Layer 3 of a small transformer language model trained on English Wikipedia (10 layers, counted from 0, width 96).
Take only the direct path to the model's output, skipping the later layers: a vector added to the residual stream pushes a token's score in proportion to its dot product with that token's output vector.

Output vectors of the tokens that the questions are about. A number n stands for n times 0.0037.
"ents": 252 56 95 151 83 24 46 -121 -209 -3 -38 75 52 -106 32 77 45 265 -18 -40 160 31 -19 -273 110 -64 122 80 -131 151 121 -144 -49 150 -50 -47 -169 -138 244 -117 -64 -138 150 -230 -34 -203 43 100 141 -60 170 170 19 63 -24 161 200 -122 5 174 68 84 -72 219 -115 140 42 21 1 17 95 -92 -237 -16 14 -228 82 -243 -65 -291 -34 -121 -96 33 24 -49 78 17 -85 172 -178 -155 -60 -12 -66 -101
"histor": -54 -32 36 86 -35 76 -8 155 45 -94 -4 87 -148 -119 -119 103 -6 -66 -53 12 -52 54 -54 -122 -164 -134 154 -79 41 131 -59 54 -80 117 -45 -100 -128 65 284 80 165 71 -138 -203 103 12 -84 69 -115 18 182 77 -14 45 -154 -60 -14 -136 -136 18 97 107 107 12 36 189 -55 -25 -113 0 -46 -66 3 78 36 180 -20 -119 159 -152 -64 126 171 -103 47 -83 205 255 -28 15 -306 30 41 -60 -77 -107
"who ": -65 208 -123 2 197 366 -51 -96 94 -14 -2 195 53 -40 156 374 -135 231 -37 21 -183 28 128 -35 -36 -211 -84 -1 -34 23 193 99 76 181 12 -76 62 -166 -189 -122 -24 -163 -151 93 43 162 109 -80 -42 -242 67 145 92 -241 -348 -71 -36 -65 -327 -103 322 303 -49 147 -114 40 57 -33 148 111 -196 -112 -148 -9 69 -14 -103 306 -39 36 -212 28 -150 -290 92 -174 359 -62 -295 182 -184 -174 87 160 -110 203
"ation ": -87 23 -23 -77 -32 24 -59 44 -7 43 -39 -80 94 58 -3 144 -57 -54 -3 70 -36 -136 -110 -141 103 -30 -225 71 96 21 -13 51 23 -87 97 94 57 102 -16 -219 132 -181 -13 15 -152 137 22 -94 97 -126 62 106 -33 86 119 160 238 -148 18 147 -92 -211 187 -114 -64 38 61 263 -20 142 6 -198 -58 -155 -32 -54 58 80 -100 -24 62 -55 -55 33 -41 77 15 -53 -3 70 -110 -70 38 95 -185 198
";": -44 17 124 17 -38 77 -10 -68 203 -96 12 27 272 -60 41 81 37 -41 -167 -40 -15 -86 -45 12 -155 89 -121 -201 56 54 84 -176 112 125 65 180 -14 -68 -154 -129 -329 49 50 -88 -100 16 -59 10 -194 -140 152 -84 112 26 1 32 118 85 108 45 -55 49 -98 96 119 109 -121 265 -81 -127 161 29 6 51 141 41 71 -93 -5 -23 24 -97 11 -167 -44 -59 169 24 23 67 -81 -113 -107 -47 -96 192
"row": 220 121 -148 -152 -170 -8 -41 174 39 39 -5 138 19 -22 -199 -75 -44 -4 98 -13 31 90 -36 193 -19 -110 73 91 -21 -1 49 -16 -47 -133 101 -12 -256 -8 285 -74 -11 -33 -112 -7 58 -160 -1 115 139 -76 -24 199 155 -69 -101 28 91 -140 62 55 60 115 74 -97 233 75 -38 -30 -111 14 110 -86 65 315 -106 -190 -105 -25 120 10 -17 17 -142 -34 -4 -119 -91 -114 -1 -126 -119 -119 89 33 39 -10
"ross ": -50 116 -57 -81 -43 24 23 -138 227 4 -1 59 -173 -241 -122 -17 -53 -86 24 23 6 311 -155 211 -20 96 125 10 -57 203 8 127 11 -59 -11 65 -186 -128 187 1 -56 -40 -40 33 21 40 -42 33 109 43 25 89 92 -176 95 7 295 108 89 -14 24 0 -54 -201 76 78 169 21 -123 -69 99 -192 -143 134 -74 -76 -42 -89 62 -161 18 64 -67 -109 -213 17 -36 -27 -9 92 -200 -69 -12 224 176 -179
"List ": -219 -111 -17 -76 52 223 -28 10 149 -450 -24 -14 -78 -165 -5 235 -128 94 123 65 12 20 -6 -10 -66 -88 -39 -96 187 267 112 -127 65 145 170 200 10 -84 138 -83 -79 -19 -5 74 87 232 -65 -162 61 18 115 158 180 -23 121 150 -5 -136 -82 -200 234 47 32 91 -43 11 -82 -160 -113 93 -112 -121 -261 -145 95 159 -189 -376 181 -187 -280 278 -195 -117 37 -26 -97 156 -10 263 63 -5 -135 -69 -122 325
"m ": -30 77 -111 173 109 15 -53 -62 38 49 -1 205 -98 -26 154 -216 54 -232 198 -23 67 -160 76 154 18 -104 -164 21 47 -48 9 13 198 184 75 156 -42 130 -5 17 9 -229 -139 193 -31 -12 -36 136 109 136 -21 10 -84 -85 -65 53 94 -134 -93 -11 29 -71 36 -122 117 7 75 12 -16 14 52 -187 28 -130 -38 12 128 61 145 140 -237 77 -31 -8 -52 -71 -56 -68 33 -71 -105 -193 97 -173 -31 -67
"y ": 173 3 -96 -151 -33 -233 6 183 16 198 14 -59 -154 -1 -20 -68 129 -87 35 34 9 -121 -84 -85 107 138 -99 -61 139 30 -81 -55 96 -260 145 101 -126 -30 -172 16 -7 -164 162 38 -109 -113 -29 87 -148 45 -97 204 -23 88 -3 22 137 33 99 31 238 -99 -115 -153 129 -50 53 -178 26 65 -169 -1 -107 -91 -4 37 171 -43 99 73 -242 -35 13 140 61 -6 107 -50 -213 21 82 91 196 99 58 48
"larg": -130 -32 -47 100 -155 -144 -12 -53 157 -155 -15 103 -113 -253 -251 22 -246 231 245 -27 8 107 -23 79 -136 -100 23 21 1 85 37 94 -85 26 29 -10 -199 29 145 -184 -107 -99 129 23 61 -36 76 -80 248 -209 90 140 105 -63 -125 5 -15 -88 -10 -59 108 8 135 -30 33 157 80 -3 -197 -78 0 121 178 67 115 -124 -45 -109 128 -108 -146 38 -188 159 -152 -7 313 228 45 61 -166 19 49 -23 87 93
"thern ": -99 -80 105 75 26 114 -62 -121 149 11 -12 108 159 89 -115 -72 -147 -53 -62 -87 -23 4 29 72 69 -124 -9 -105 28 48 -62 109 36 104 -49 63 27 -24 -66 27 75 29 -135 16 123 -116 150 -54 145 123 -32 88 49 -95 -92 54 185 -134 -239 -122 12 190 -21 46 84 45 136 168 -159 -67 -174 -27 0 -137 -95 117 -52 -10 81 -139 -136 50 -239 -166 -109 -119 296 207 0 -112 -24 -56 120 113 3 73
"ween ": 71 144 -207 110 -38 223 -75 29 266 -125 17 -35 -235 -151 -17 -44 36 -85 -26 -84 -24 145 -122 111 -258 -86 160 -114 -263 106 5 180 116 21 -34 66 -117 -211 52 1 67 -11 -150 113 -78 5 58 -18 269 76 177 -94 12 28 -65 198 299 -120 -144 -95 -76 157 -18 -108 -32 128 295 195 -108 55 -179 -21 -152 -12 35 91 -38 -8 58 -137 -27 214 -150 -83 -172 -112 147 146 -194 139 -199 156 -18 -74 -71 137
"chool": -32 67 170 89 -6 149 -87 -51 54 -174 13 151 -23 -140 120 118 7 -15 -44 -120 115 -46 -274 -93 -114 152 132 -135 44 98 78 -67 -11 311 -31 41 -231 -27 35 38 88 2 -24 -30 2 225 199 -220 -71 -84 116 64 72 -139 -106 34 214 -250 -169 -16 -13 62 -71 68 43 202 88 167 -30 117 48 -391 -212 258 -222 38 108 7 14 -392 -189 127 -175 -125 -6 198 -9 68 27 71 221 -149 -162 250 13 -221
"Kh": -32 -36 -132 148 3 -47 -15 -165 -65 -176 -9 24 -34 -199 142 3 -32 141 -188 -19 -70 110 147 -78 68 -140 111 -11 35 -63 229 108 -36 -104 172 1 56 -112 16 -1 -65 113 24 28 -137 43 3 -42 54 -109 100 46 -33 50 66 -40 19 -21 43 32 39 84 178 17 -17 -19 -68 137 -39 25 -185 -296 91 -12 -51 -33 15 -113 -6 -6 -132 17 -203 -181 -73 60 184 149 83 92 119 80 -50 135 -63 115
"though ": -77 224 -43 42 -208 251 -11 -12 132 -85 -37 173 -49 -335 -123 131 -229 121 133 -110 3 252 65 253 -21 -367 13 157 -236 179 23 32 -41 94 256 64 -31 -35 102 -29 -33 14 -68 -26 264 149 251 51 127 -201 124 99 -65 -279 -185 0 37 171 -123 -115 262 136 -177 143 -80 -42 122 -27 -168 -7 -264 -214 -126 -169 156 -5 317 -223 -16 87 -59 114 -264 -9 80 -143 193 42 -83 -67 -259 -192 9 5 -82 198
"·": -104 -102 -62 63 -58 173 -34 -2 -75 -218 -20 120 108 -148 -79 -14 -94 16 -1 -36 37 -60 -31 -112 -227 -81 -14 -132 -150 -29 171 -127 -11 118 267 119 -50 30 105 -11 -64 -1 -183 -23 -21 43 -95 -139 -14 88 84 -124 170 -44 -197 147 254 22 -20 -121 43 89 5 31 96 -11 243 171 -22 33 132 -26 -151 29 6 274 50 -265 104 60 -68 119 -38 -103 -230 11 46 146 96 -64 107 79 -191 64 61 65
"album ": 212 -57 -39 214 -87 232 -45 -321 0 -174 4 -74 296 -79 28 362 -64 180 143 31 48 16 64 -160 11 -279 167 86 43 261 26 18 -133 -85 112 -83 -71 -212 -399 127 -198 -198 148 -24 -97 -67 25 105 -280 -146 10 66 257 186 -38 91 17 -126 -163 -167 251 27 -150 -19 -52 263 343 51 -17 -3 59 161 95 284 -76 163 51 -93 216 -136 123 120 -276 -212 -149 -278 -63 124 -99 315 -471 257 -254 28 -154 -147

Output weights of attention head 0. The head adds the sum of these rows, row i times number i of z. A number n stands for n times 0.0018.
o0: 127 100 47 7 34 8 -97 144 -107 -162 -61 -202 66 98 -50 -92 182 -32 21 -125 23 119 -27 -65 205 -226 79 58 -50 183 127 12 79 -133 -145 65 214 -15 -411 35 -142 -9 -56 -1 96 8 -35 17 -122 123 78 -146 23 77 92 207 -67 4 -20 183 21 131 20 18 24 -168 27 87 -96 -95 -69 -124 30 133 -130 173 -102 -83 284 -150 -37 38 -1 51 -32 -26 22 -101 50 61 -93 22 -152 -66 97 -110
o1: 240 20 133 -28 8 93 -54 15 117 -12 124 -33 -188 -43 -29 -7 26 -120 83 62 -155 159 -104 -75 155 -65 89 -22 137 99 -225 -29 14 -15 23 97 54 72 -43 -58 42 -109 31 102 18 90 -133 -103 60 73 22 -86 12 147 7 70 166 18 -102 -92 43 33 52 20 -241 116 -309 -36 28 -95 17 -49 28 -95 238 67 -189 -121 -10 -6 -155 53 78 -59 -153 -165 -5 41 -73 108 -37 128 -88 -50 116 2
o2: 6 124 -141 83 20 41 -47 34 9 -185 -155 41 -48 18 97 265 179 -41 90 -140 -115 256 -108 -123 -30 7 -100 -157 83 93 181 42 -182 113 44 -59 -112 -31 54 -161 -58 94 71 83 -19 53 149 121 -63 59 -190 -45 -40 -15 11 48 33 25 -15 -60 65 -32 -18 20 126 61 -49 -183 125 86 40 -22 -83 41 85 -71 77 -77 -46 27 -55 -16 168 -133 80 42 218 -36 68 77 -252 -115 -84 5 -50 -285
o3: -326 -96 28 -11 28 -278 90 243 -215 70 -107 -145 -94 -172 9 20 4 -35 0 179 -127 59 305 -115 105 -104 -254 79 -70 -253 32 137 7 109 -76 135 -214 -84 -111 73 61 94 115 54 -7 -22 -15 9 50 17 -3 -44 104 253 -18 169 -15 -85 -68 64 -56 -34 66 97 161 126 -163 72 218 -9 261 -23 29 -124 -150 114 -85 101 -50 -55 54 94 -76 141 -217 144 -92 -47 57 -65 71 -61 -42 -70 -24 110
o4: -122 16 185 0 -207 -176 130 -135 -172 41 153 -46 -4 146 -29 83 -284 -27 171 -199 -107 90 39 101 -93 -111 146 -78 -26 137 -37 214 120 55 -93 57 77 -10 121 9 -42 153 -6 8 -187 -63 -33 -29 21 279 -8 86 -34 -71 -222 180 169 -103 -80 43 11 -80 131 -28 -137 121 -19 -209 105 17 110 141 76 74 12 78 -108 -67 79 -86 -74 -215 117 -129 -147 -81 -29 67 29 106 181 42 106 -164 -115 -103
o5: -261 -168 -79 56 190 -212 -91 -202 -146 136 -254 31 -13 61 -20 -2 -55 -107 -19 -6 -90 21 -86 174 2 -23 192 -52 -98 -17 -21 112 21 -3 50 59 16 -112 -208 -57 -209 159 0 68 38 247 57 141 59 21 15 20 -68 39 -92 -61 43 -17 -268 70 -32 98 -86 -186 141 202 -34 129 -15 131 -139 -59 -266 -162 158 128 148 51 -10 315 144 98 -20 23 -223 -20 81 2 -73 31 -133 101 144 108 155 75
o6: -100 196 -32 -107 -84 -32 -92 236 -166 -75 129 71 43 51 100 24 34 -72 -147 -88 -219 94 -30 31 181 -33 106 -9 -108 -68 -24 -75 230 107 152 197 35 171 121 -96 -199 -68 44 128 19 -33 -71 -48 16 -191 -112 67 -81 273 50 -107 90 2 -125 90 -89 -33 -38 -244 -150 -116 -118 -203 198 -42 -94 31 88 -98 14 30 -14 20 233 -202 45 37 62 -89 207 3 265 89 -126 1 94 -6 -151 -178 183 21
o7: 28 86 -36 -7 -267 -82 33 -87 55 -41 206 -20 -18 248 -180 55 153 62 -285 140 76 -202 146 -41 55 125 -184 94 -203 26 -10 74 -129 -77 40 56 -20 47 -104 -13 -184 128 12 139 -132 167 14 68 87 87 -84 -240 51 11 43 -4 51 0 60 -31 -25 -165 181 41 251 169 -99 -118 -251 96 -91 61 -73 -63 -113 -138 62 81 115 82 6 77 95 -252 78 -21 100 -100 -4 83 95 -171 26 -160 -104 202
o8: -11 5 59 79 -38 -256 37 18 91 -144 72 88 148 -61 7 79 -30 240 -76 -164 -130 -85 -66 -145 -104 148 66 40 50 109 -19 -59 49 -88 -19 7 -8 -51 105 76 -220 107 5 5 139 146 -107 138 58 -41 38 74 -238 244 4 -197 -88 -34 23 -35 53 48 -208 252 77 15 -69 -7 309 156 -76 -4 1 234 -31 -133 -194 -161 -238 -4 105 39 -30 -8 90 36 91 -25 -123 -84 -66 -233 -123 302 -7 -15
o9: 106 50 72 55 45 150 144 -66 14 87 118 -213 -110 -8 66 242 -11 -162 -50 -94 -78 -16 -56 17 -20 -7 -113 -6 -206 -16 -157 -35 103 33 23 46 98 -14 -206 38 -10 -14 -103 -63 166 187 0 14 -188 -198 53 -118 37 42 -198 134 -1 127 224 -234 -45 139 -11 164 -3 173 83 -47 -220 208 131 299 99 -39 -104 57 -105 -176 -55 59 -135 -45 -193 58 -140 12 -143 -13 -98 32 165 68 95 -58 52 11
o10: -94 -72 95 -249 90 -41 -166 -48 112 24 -75 140 9 26 -118 326 11 50 90 -4 -173 -5 96 13 -104 8 -237 -127 115 69 -31 -23 -80 -132 70 -9 1 57 50 61 59 -191 -31 183 -154 36 -111 17 79 -78 33 59 -69 0 84 17 93 35 -93 44 -70 116 27 -168 -40 -78 205 -239 71 136 3 76 78 27 -220 -182 -26 4 18 11 17 -24 122 231 -8 59 -59 5 -129 -210 117 132 15 294 4 -42
o11: 119 -87 267 -174 -151 22 -70 19 -130 45 12 -19 8 150 -178 146 -44 -112 -10 86 156 -56 42 -87 86 -298 -109 63 144 92 -4 115 188 -140 63 65 22 -60 62 -50 57 -18 101 73 -45 -69 128 162 162 -95 60 11 -240 115 72 25 -146 -39 -11 39 24 99 152 -165 60 -86 223 104 70 75 -65 -5 -123 -77 -67 -65 66 -240 -136 -103 -182 44 -43 34 -157 30 1 -59 35 117 62 -157 42 -94 -25 86
o12: 104 19 158 -77 39 -60 -113 8 -166 195 -14 -77 101 167 91 92 -49 -67 -19 -51 154 -62 7 -56 -85 -65 105 29 -64 145 -13 24 106 -20 -90 -68 -24 -108 65 60 166 -2 -106 -173 60 -50 -40 226 31 134 -8 41 183 48 110 112 235 52 128 -67 -139 -191 -41 -154 -73 65 126 59 102 179 -122 -203 211 -67 94 -231 -2 45 -130 -226 160 -81 62 -188 -111 -76 -236 -44 225 48 -212 -5 -153 2 -119 15
o13: 259 -68 -19 -87 -144 49 -192 -343 186 139 -96 14 9 12 -46 50 -9 5 172 -12 208 51 6 -13 -6 -12 -143 126 33 -49 -53 -157 88 208 -39 -79 -70 -17 -100 -151 -51 -150 44 -105 100 -16 25 -21 179 11 -43 16 36 -15 -62 -98 -87 -61 -100 329 -28 -271 1 51 185 -50 89 30 150 141 121 -193 -41 -68 211 -148 194 2 12 220 93 -169 178 -292 4 8 -80 127 -272 -43 73 -114 7 -129 213 158
o14: 293 -109 -269 163 30 117 170 -7 85 91 -40 172 -44 -98 50 -217 90 90 22 -181 94 7 138 199 -312 44 21 -156 115 236 87 57 -10 -73 37 -163 -198 55 15 -20 98 -17 282 -68 19 18 17 -39 -5 -183 -250 144 -117 100 130 76 -9 -145 -15 -202 108 48 38 18 -191 -15 -32 -44 70 -15 170 3 -197 -82 -201 -77 7 25 -40 14 -168 74 -45 -1 -24 14 -133 -63 23 -83 46 86 47 8 135 53
o15: -30 -90 -55 -467 -82 -215 95 -140 121 -103 120 21 118 39 18 68 -76 -67 -214 -111 -23 39 161 47 162 55 -57 52 -34 129 -189 179 56 80 -91 -196 184 114 -33 11 -125 -113 -45 5 136 166 109 -132 -18 9 -40 151 -44 202 70 81 1 68 199 -112 -17 -107 -91 89 120 36 90 198 -43 -101 126 -162 76 133 -32 35 -109 -15 23 17 -32 -60 -86 -68 -255 -190 34 111 12 -66 -76 -166 237 -22 -10 166
o16: 64 -121 -73 -180 134 42 -93 66 -12 423 99 13 82 -32 214 83 -6 -105 48 82 -8 123 308 28 -34 -209 143 -174 11 -37 -128 -44 68 -58 -45 -233 -53 287 81 -56 -117 138 170 135 -301 -130 6 48 -196 147 165 -151 -4 -76 12 -37 -98 59 35 82 210 -194 162 -20 -46 -30 -33 32 101 73 77 0 68 178 5 229 -112 -187 15 166 -126 -154 82 -275 76 -8 -85 -93 -135 -157 -135 -77 -96 78 -58 -105
o17: -104 75 170 -30 87 160 -32 -48 -141 -16 -40 -48 70 -47 -113 -162 10 134 59 -78 136 -64 27 -58 11 -117 23 -188 -77 -9 84 -58 -23 60 195 -104 188 -144 -216 -39 59 -33 36 17 -58 -205 229 -182 7 -150 -50 34 -142 -114 194 38 113 -13 39 62 -159 14 43 -42 -10 -85 -66 -30 16 85 73 38 157 -275 279 -6 -57 -61 -113 -39 150 160 204 -153 -63 43 181 -109 113 101 13 -109 40 163 -63 187
o18: -165 65 3 -1 -4 -157 39 -93 -193 136 -171 -183 52 228 158 81 -110 -131 -170 -187 233 5 66 42 -8 108 64 -200 29 -9 94 116 -199 -90 28 -50 28 49 -17 -27 196 -14 108 -1 12 70 -12 -111 196 -152 38 63 141 103 24 -120 -89 108 -48 157 -26 83 46 -97 -40 3 -17 151 123 39 66 56 202 -40 -149 47 38 67 -17 -129 32 92 -3 -296 -37 -225 -34 -84 -36 107 49 -35 62 -73 -51 -42
o19: -63 -79 54 65 -58 137 178 -48 109 82 141 -77 23 95 -74 186 51 197 71 -140 55 -225 -26 -109 -179 -9 59 -127 92 104 -141 6 167 155 112 84 -59 -23 -122 -171 -193 65 71 5 -16 74 90 176 -13 -28 58 -129 17 -11 80 -307 -190 -112 32 186 -21 66 -92 234 80 15 13 -75 -80 42 -26 33 -192 -41 -120 31 -215 306 94 -15 -173 -144 -61 20 47 -25 68 127 77 2 -35 -85 -89 49 -5 -158
o20: 127 48 -75 -147 -93 -35 202 -107 -27 -58 -30 -46 112 0 -85 113 -75 -155 -236 -97 -14 38 114 -26 84 265 -10 72 20 -119 29 37 82 -198 -32 118 104 26 -187 -130 224 164 212 -60 177 145 104 -27 278 -68 -23 -50 61 -20 -86 -264 -145 -21 35 7 -152 -205 -252 20 -16 240 -250 73 24 -98 -100 -59 -53 75 -7 53 -57 -170 -59 15 40 235 -47 187 27 -119 170 47 85 5 367 -30 107 -173 -105 -40
o21: -43 43 0 -91 -69 -50 -148 -15 -45 -162 90 -36 -27 150 -41 -116 -115 -243 38 -48 -157 148 -6 -17 -57 -82 108 -79 -78 175 -179 -37 0 -87 9 -66 58 -82 28 45 11 30 9 113 180 -9 1 -56 -8 0 24 68 -1 -42 -173 -52 -167 236 200 -133 85 -134 301 -130 -5 80 260 -121 80 148 -66 87 -109 -80 13 20 60 143 231 -78 140 249 149 80 172 -40 -79 44 -82 81 -282 -40 29 -120 -113 89
o22: 41 -66 42 15 101 -67 45 60 105 -25 95 67 -135 -113 34 180 -192 -142 25 56 -85 -73 51 76 -178 167 -227 81 205 63 1 41 52 79 87 -206 81 -281 -11 -105 56 -96 18 -67 -17 14 131 -89 -7 -136 -24 40 -35 -183 27 121 -80 104 -32 -3 -110 -26 275 14 94 -235 156 200 -103 151 81 -30 39 86 -84 28 -167 -88 2 -60 -24 194 91 14 97 -62 -47 17 -7 -28 -93 17 46 -28 -185 90
o23: 76 -161 -42 -40 69 -2 -52 -36 153 53 219 -2 -140 -164 -25 54 -56 40 -176 -152 -69 -63 -87 -93 111 254 76 -32 -108 146 15 248 -67 -123 -27 31 112 -149 -4 -7 -69 61 -11 -87 36 -18 36 195 111 11 -83 -52 -78 -25 -7 -221 113 24 -54 79 44 -47 75 -61 -56 -61 -61 71 120 48 19 94 -172 46 28 10 -26 116 -317 -20 -110 -82 270 -66 -49 -17 -76 117 -34 254 -108 86 145 -79 110 51
o24: 59 -259 57 -74 183 126 -5 -130 -41 -122 -251 34 -41 92 170 92 -13 31 -156 143 69 125 -65 -12 -143 184 -200 -19 25 181 -12 113 -4 -137 -74 55 -81 -43 68 -84 -191 55 18 -11 -40 105 21 -6 108 -24 34 -49 -150 82 -12 -196 33 3 168 -85 -74 12 -132 25 0 189 -14 152 63 202 10 75 -95 -131 -61 -8 -125 -9 -42 164 -46 -138 68 -112 -26 83 55 -272 39 124 144 8 11 -97 11 262
o25: 138 11 -181 84 -41 63 -30 49 -49 28 189 -320 -239 155 -72 50 92 -63 202 -163 -120 -102 -221 -62 -87 1 -77 -129 -28 295 61 123 -45 25 -74 -80 -16 -145 26 -54 27 -58 257 69 15 -32 -200 -21 13 -19 90 -149 -121 -53 -161 33 278 -69 -45 -1 142 -4 -92 -15 -148 56 123 -71 32 29 -12 -5 72 47 115 60 75 -3 -44 41 104 -33 -16 -54 -51 -48 19 -21 302 135 171 82 -20 145 -65 -81
o26: -55 -65 225 53 -60 114 17 26 259 -9 57 -124 135 203 69 236 -1 62 -123 20 -47 27 27 75 105 52 88 -257 -9 -70 -51 -5 60 -21 -88 35 -118 -226 -335 59 -159 61 123 138 105 -82 62 -191 -330 -37 164 81 -231 50 -19 -36 56 -90 145 -68 46 218 14 83 15 -2 1 -73 164 -90 27 -104 -6 51 193 -225 166 -82 -85 -144 43 -203 89 -211 41 77 74 -154 19 4 -90 -54 -30 88 39 -20
o27: -136 -104 226 9 8 81 3 -150 24 -120 241 -86 62 -38 -92 49 -178 -111 -38 41 -211 292 187 14 6 121 46 115 -68 130 187 -173 15 60 -118 64 68 -36 -127 34 -55 -111 100 -132 -11 -68 -7 -17 24 128 -158 -42 100 -25 17 -78 -29 67 80 78 124 29 122 -95 170 -55 -22 172 -132 141 -55 222 37 -9 -240 -103 -212 89 46 -19 -125 80 -98 -46 26 -94 -2 -42 42 -88 -5 -240 -57 117 -43 225
o28: -237 -8 182 143 -162 109 103 -44 -50 -17 58 -46 -37 -145 -28 0 80 72 107 -35 -6 89 94 13 41 53 76 38 -110 -30 -14 -300 -50 -62 -119 149 176 -118 -228 69 -33 181 10 25 -47 75 69 88 68 -107 191 -155 -153 76 -39 2 -143 70 40 -117 -123 -144 123 -150 126 -31 140 149 -129 -12 38 151 65 111 142 -12 -277 98 89 26 -131 -115 -219 -136 54 -29 19 36 135 -18 16 -22 -54 -186 205 129
o29: -82 -67 -75 -126 44 -96 102 62 -136 -185 -117 -39 -64 115 -34 56 34 115 67 -215 79 2 109 -38 123 64 -51 -35 138 -1 14 -142 191 -19 37 245 -159 80 -208 86 154 110 -4 209 -154 92 -84 117 8 94 3 221 -157 -184 -149 -30 -78 34 26 93 -32 91 80 77 -4 23 -94 -161 -10 -131 -221 48 -143 101 75 -43 28 239 -29 254 -20 -31 -105 -157 74 70 -1 17 -251 10 25 117 58 100 -143 -110
o30: 18 -123 -295 149 -8 86 41 -4 287 58 6 -56 92 -9 -49 -57 -189 -30 69 4 96 -29 -90 -98 159 -209 -41 31 -41 -139 -127 91 62 79 -39 303 173 156 -16 19 171 102 -36 -38 109 38 16 -117 98 -148 146 60 9 -110 60 -35 52 -144 -6 23 -146 126 0 91 26 -168 65 -105 -16 71 -197 124 -41 191 -19 -150 -35 72 98 37 -156 -44 8 90 -139 -15 50 -144 70 -122 38 31 59 -177 -66 -108
o31: -137 -63 85 -245 -51 11 137 -118 -28 25 -113 56 -29 96 204 -203 -185 99 6 293 45 86 -139 25 2 202 72 -34 -44 -4 -3 -157 -178 283 30 -169 -112 -88 45 162 43 185 -20 -210 77 139 49 -81 26 118 20 -72 -145 -194 -18 108 162 -84 -104 -43 -127 -24 77 37 -106 120 225 -287 -58 55 15 75 -71 116 -120 131 63 25 -2 201 137 91 2 -96 105 -179 -43 4 163 196 -90 -98 89 -160 -138 -143

Each question shows a token from some text and the vector z that the head gathered there. A number n stands for n times 0.018.

":": 59 38 -2 14 -64 48 -104 -92 -57 -2 -29 -37 30 -114 97 -63 45 126 39 -108 -77 -96 -27 -47 17 108 123 -83 -123 30 -13 33
Pushed down most: "larg"

"th ": 39 -40 -61 26 32 7 43 63 -90 26 -65 -32 21 33 -62 -24 -36 -28 -29 -5 -8 16 -2 -28 7 -43 -68 88 83 -80 -45 68
Pushed up most: "·"

", ": 59 2 60 -27 -12 -37 3 23 16 11 -8 -12 -2 -20 21 8 -36 -56 -64 30 21 47 -5 34 6 11 38 -8 17 -55 -37 -26
Pushed up most: "album "

"took ": -64 -27 27 -77 -17 5 -44 -22 32 -30 12 -75 7 -39 33 -40 -91 -86 -54 51 82 1 30 30 44 -5 -26 3 -27 12 2 -21
Pushed up most: "chool"

"\n\n": -46 4 -10 7 1 -58 -23 -6 32 21 -12 7 -40 5 35 -4 30 -78 -98 0 8 18 -16 -26 -63 -44 -37 19 -8 -2 19 -6
Pushed up most: "row"

"art": -50 160 135 -208 53 38 -87 -63 -23 148 -92 -12 36 210 153 83 111 125 21 97 -114 -153 105 64 56 210 256 -105 -203 36 -41 -36
Which three tokens does it push up most, strongest first? "who ", "album ", "ents"

"th": 30 17 49 41 151 179 122 111 -3 66 95 -36 141 95 -141 80 36 20 22 32 -43 -1 103 93 87 -97 59 58 86 -134 -24 -81
Pushed up most: ";"

"chn": 181 51 3 102 -7 98 143 -102 12 121 -13 8 -130 34 49 97 26 18 119 -21 109 -85 41 -44 153 -30 -29 124 4 -116 -68 -148
Pushed down most: "histor"

"off": 121 -55 250 110 -26 117 -80 99 83 68 5 -97 185 -103 23 56 -89 -13 35 68 92 -68 -21 34 149 30 60 -19 90 -103 -31 -79
Which two tokens does it push up most, strongest first? ";", "album "

"l": 102 -3 67 -17 -47 254 121 20 -33 68 89 66 11 28 -131 -35 -67 35 192 -14 159 2 -12 49 -53 12 40 79 76 49 105 -269
Pushed down most: "ents"

"ence ": -61 6 -61 -46 30 -93 -21 -45 54 -49 -14 -3 1 33 3 30 -28 -67 -77 95 44 -58 -9 -31 27 -9 -46 41 -15 -15 -7 17
Pushed down most: "ween "

"mark": 39 47 21 85 34 145 42 100 9 -20 -91 80 40 36 41 42 10 35 79 40 83 16 -198 1 138 59 21 -109 -52 142 101 -31
Pushed up most: "y "

"s": -87 -2 -11 -64 1 -45 -73 -41 -21 -15 12 -28 4 -56 64 -10 18 -30 -37 15 1 -33 -3 -2 -45 0 -83 1 -47 15 -23 29
Pushed down most: ";"

"ach": 46 -30 84 -82 -29 47 63 76 74 100 -141 42 -45 136 82 180 -198 98 96 -80 188 27 288 44 171 71 119 209 170 -107 -314 -132
Pushed down most: "m "

"tion ": -16 -23 12 -51 -5 38 8 22 27 -63 -35 8 35 35 -18 5 -7 -4 36 10 71 34 -16 21 16 -15 -20 14 18 -13 46 27
Which two tokens does it push up most, strongest first? "though ", "thern "

"of ": -64 12 -52 -48 45 -84 -39 -16 22 -17 0 -3 -17 -12 2 2 -36 -54 -71 37 78 -1 -1 -32 -57 -38 -63 11 15 -47 27 42
Pushed down most: "who "

"on": 139 -25 92 -24 -84 163 63 148 25 -65 -90 -14 -43 -32 14 -17 -213 -62 -131 71 -7 -22 -68 103 169 178 159 -134 29 -47 28 47
Which three tokens does it push up most, strongest first? "ween ", ";", "chool"

"a": 253 93 49 30 -110 167 111 56 -9 62 110 3 -4 67 -16 -3 -42 172 44 69 -86 19 -44 119 79 95 199 176 10 3 -124 -285
Pushed up most: ";"

"e ": 125 84 57 100 7 131 15 -125 55 64 -109 60 -64 -13 -26 0 -20 -12 -41 -42 40 -69 -108 -66 57 16 58 -109 -80 102 5 -88
Pushed up most: "y "

"J": -32 45 -37 -43 24 -44 -33 -72 24 3 28 -45 -58 3 24 25 15 -115 -96 26 39 16 -4 30 -56 -25 -34 -32 -1 -40 -11 41
Pushed down most: "ation "

"tak": -8 -60 109 -27 70 107 -10 24 27 35 80 -81 -32 -22 -17 -2 -9 -91 -19 28 39 6 33 62 84 28 10 79 -17 66 10 -30
Pushed down most: "ents"

"id": -86 -36 -28 -8 41 115 -91 -142 -185 -48 -15 -110 34 -58 182 -77 60 157 81 -7 -227 -13 -47 -28 63 0 23 -74 33 140 -57 141
Pushed up most: "m "

"3": 62 -59 -1 140 -48 161 45 111 -226 -59 -81 8 52 31 -125 -32 31 3 28 -130 -86 -57 -42 -151 -51 -124 -98 64 132 6 13 21
Pushed up most: "m "

"g": 41 38 206 -25 -101 111 -70 -15 -10 -36 -7 18 120 61 137 -93 203 136 155 64 -117 -40 37 24 101 132 131 -89 -59 -55 -106 -48
Pushed down most: "larg"

"/": -24 114 -75 10 -145 55 -46 54 -35 -98 29 51 -109 39 141 1 -25 104 -6 -154 -5 24 -28 -12 60 -34 84 -60 -96 96 -4 -26
Which two tokens does it push up most, strongest first? "y ", "ation "

"gre": 39 29 27 -67 33 16 -30 -2 47 -1 56 -64 74 -32 -7 37 -20 -48 -58 -5 -27 73 18 55 3 57 -37 36 -80 -51 -28 31
Pushed up most: "ross "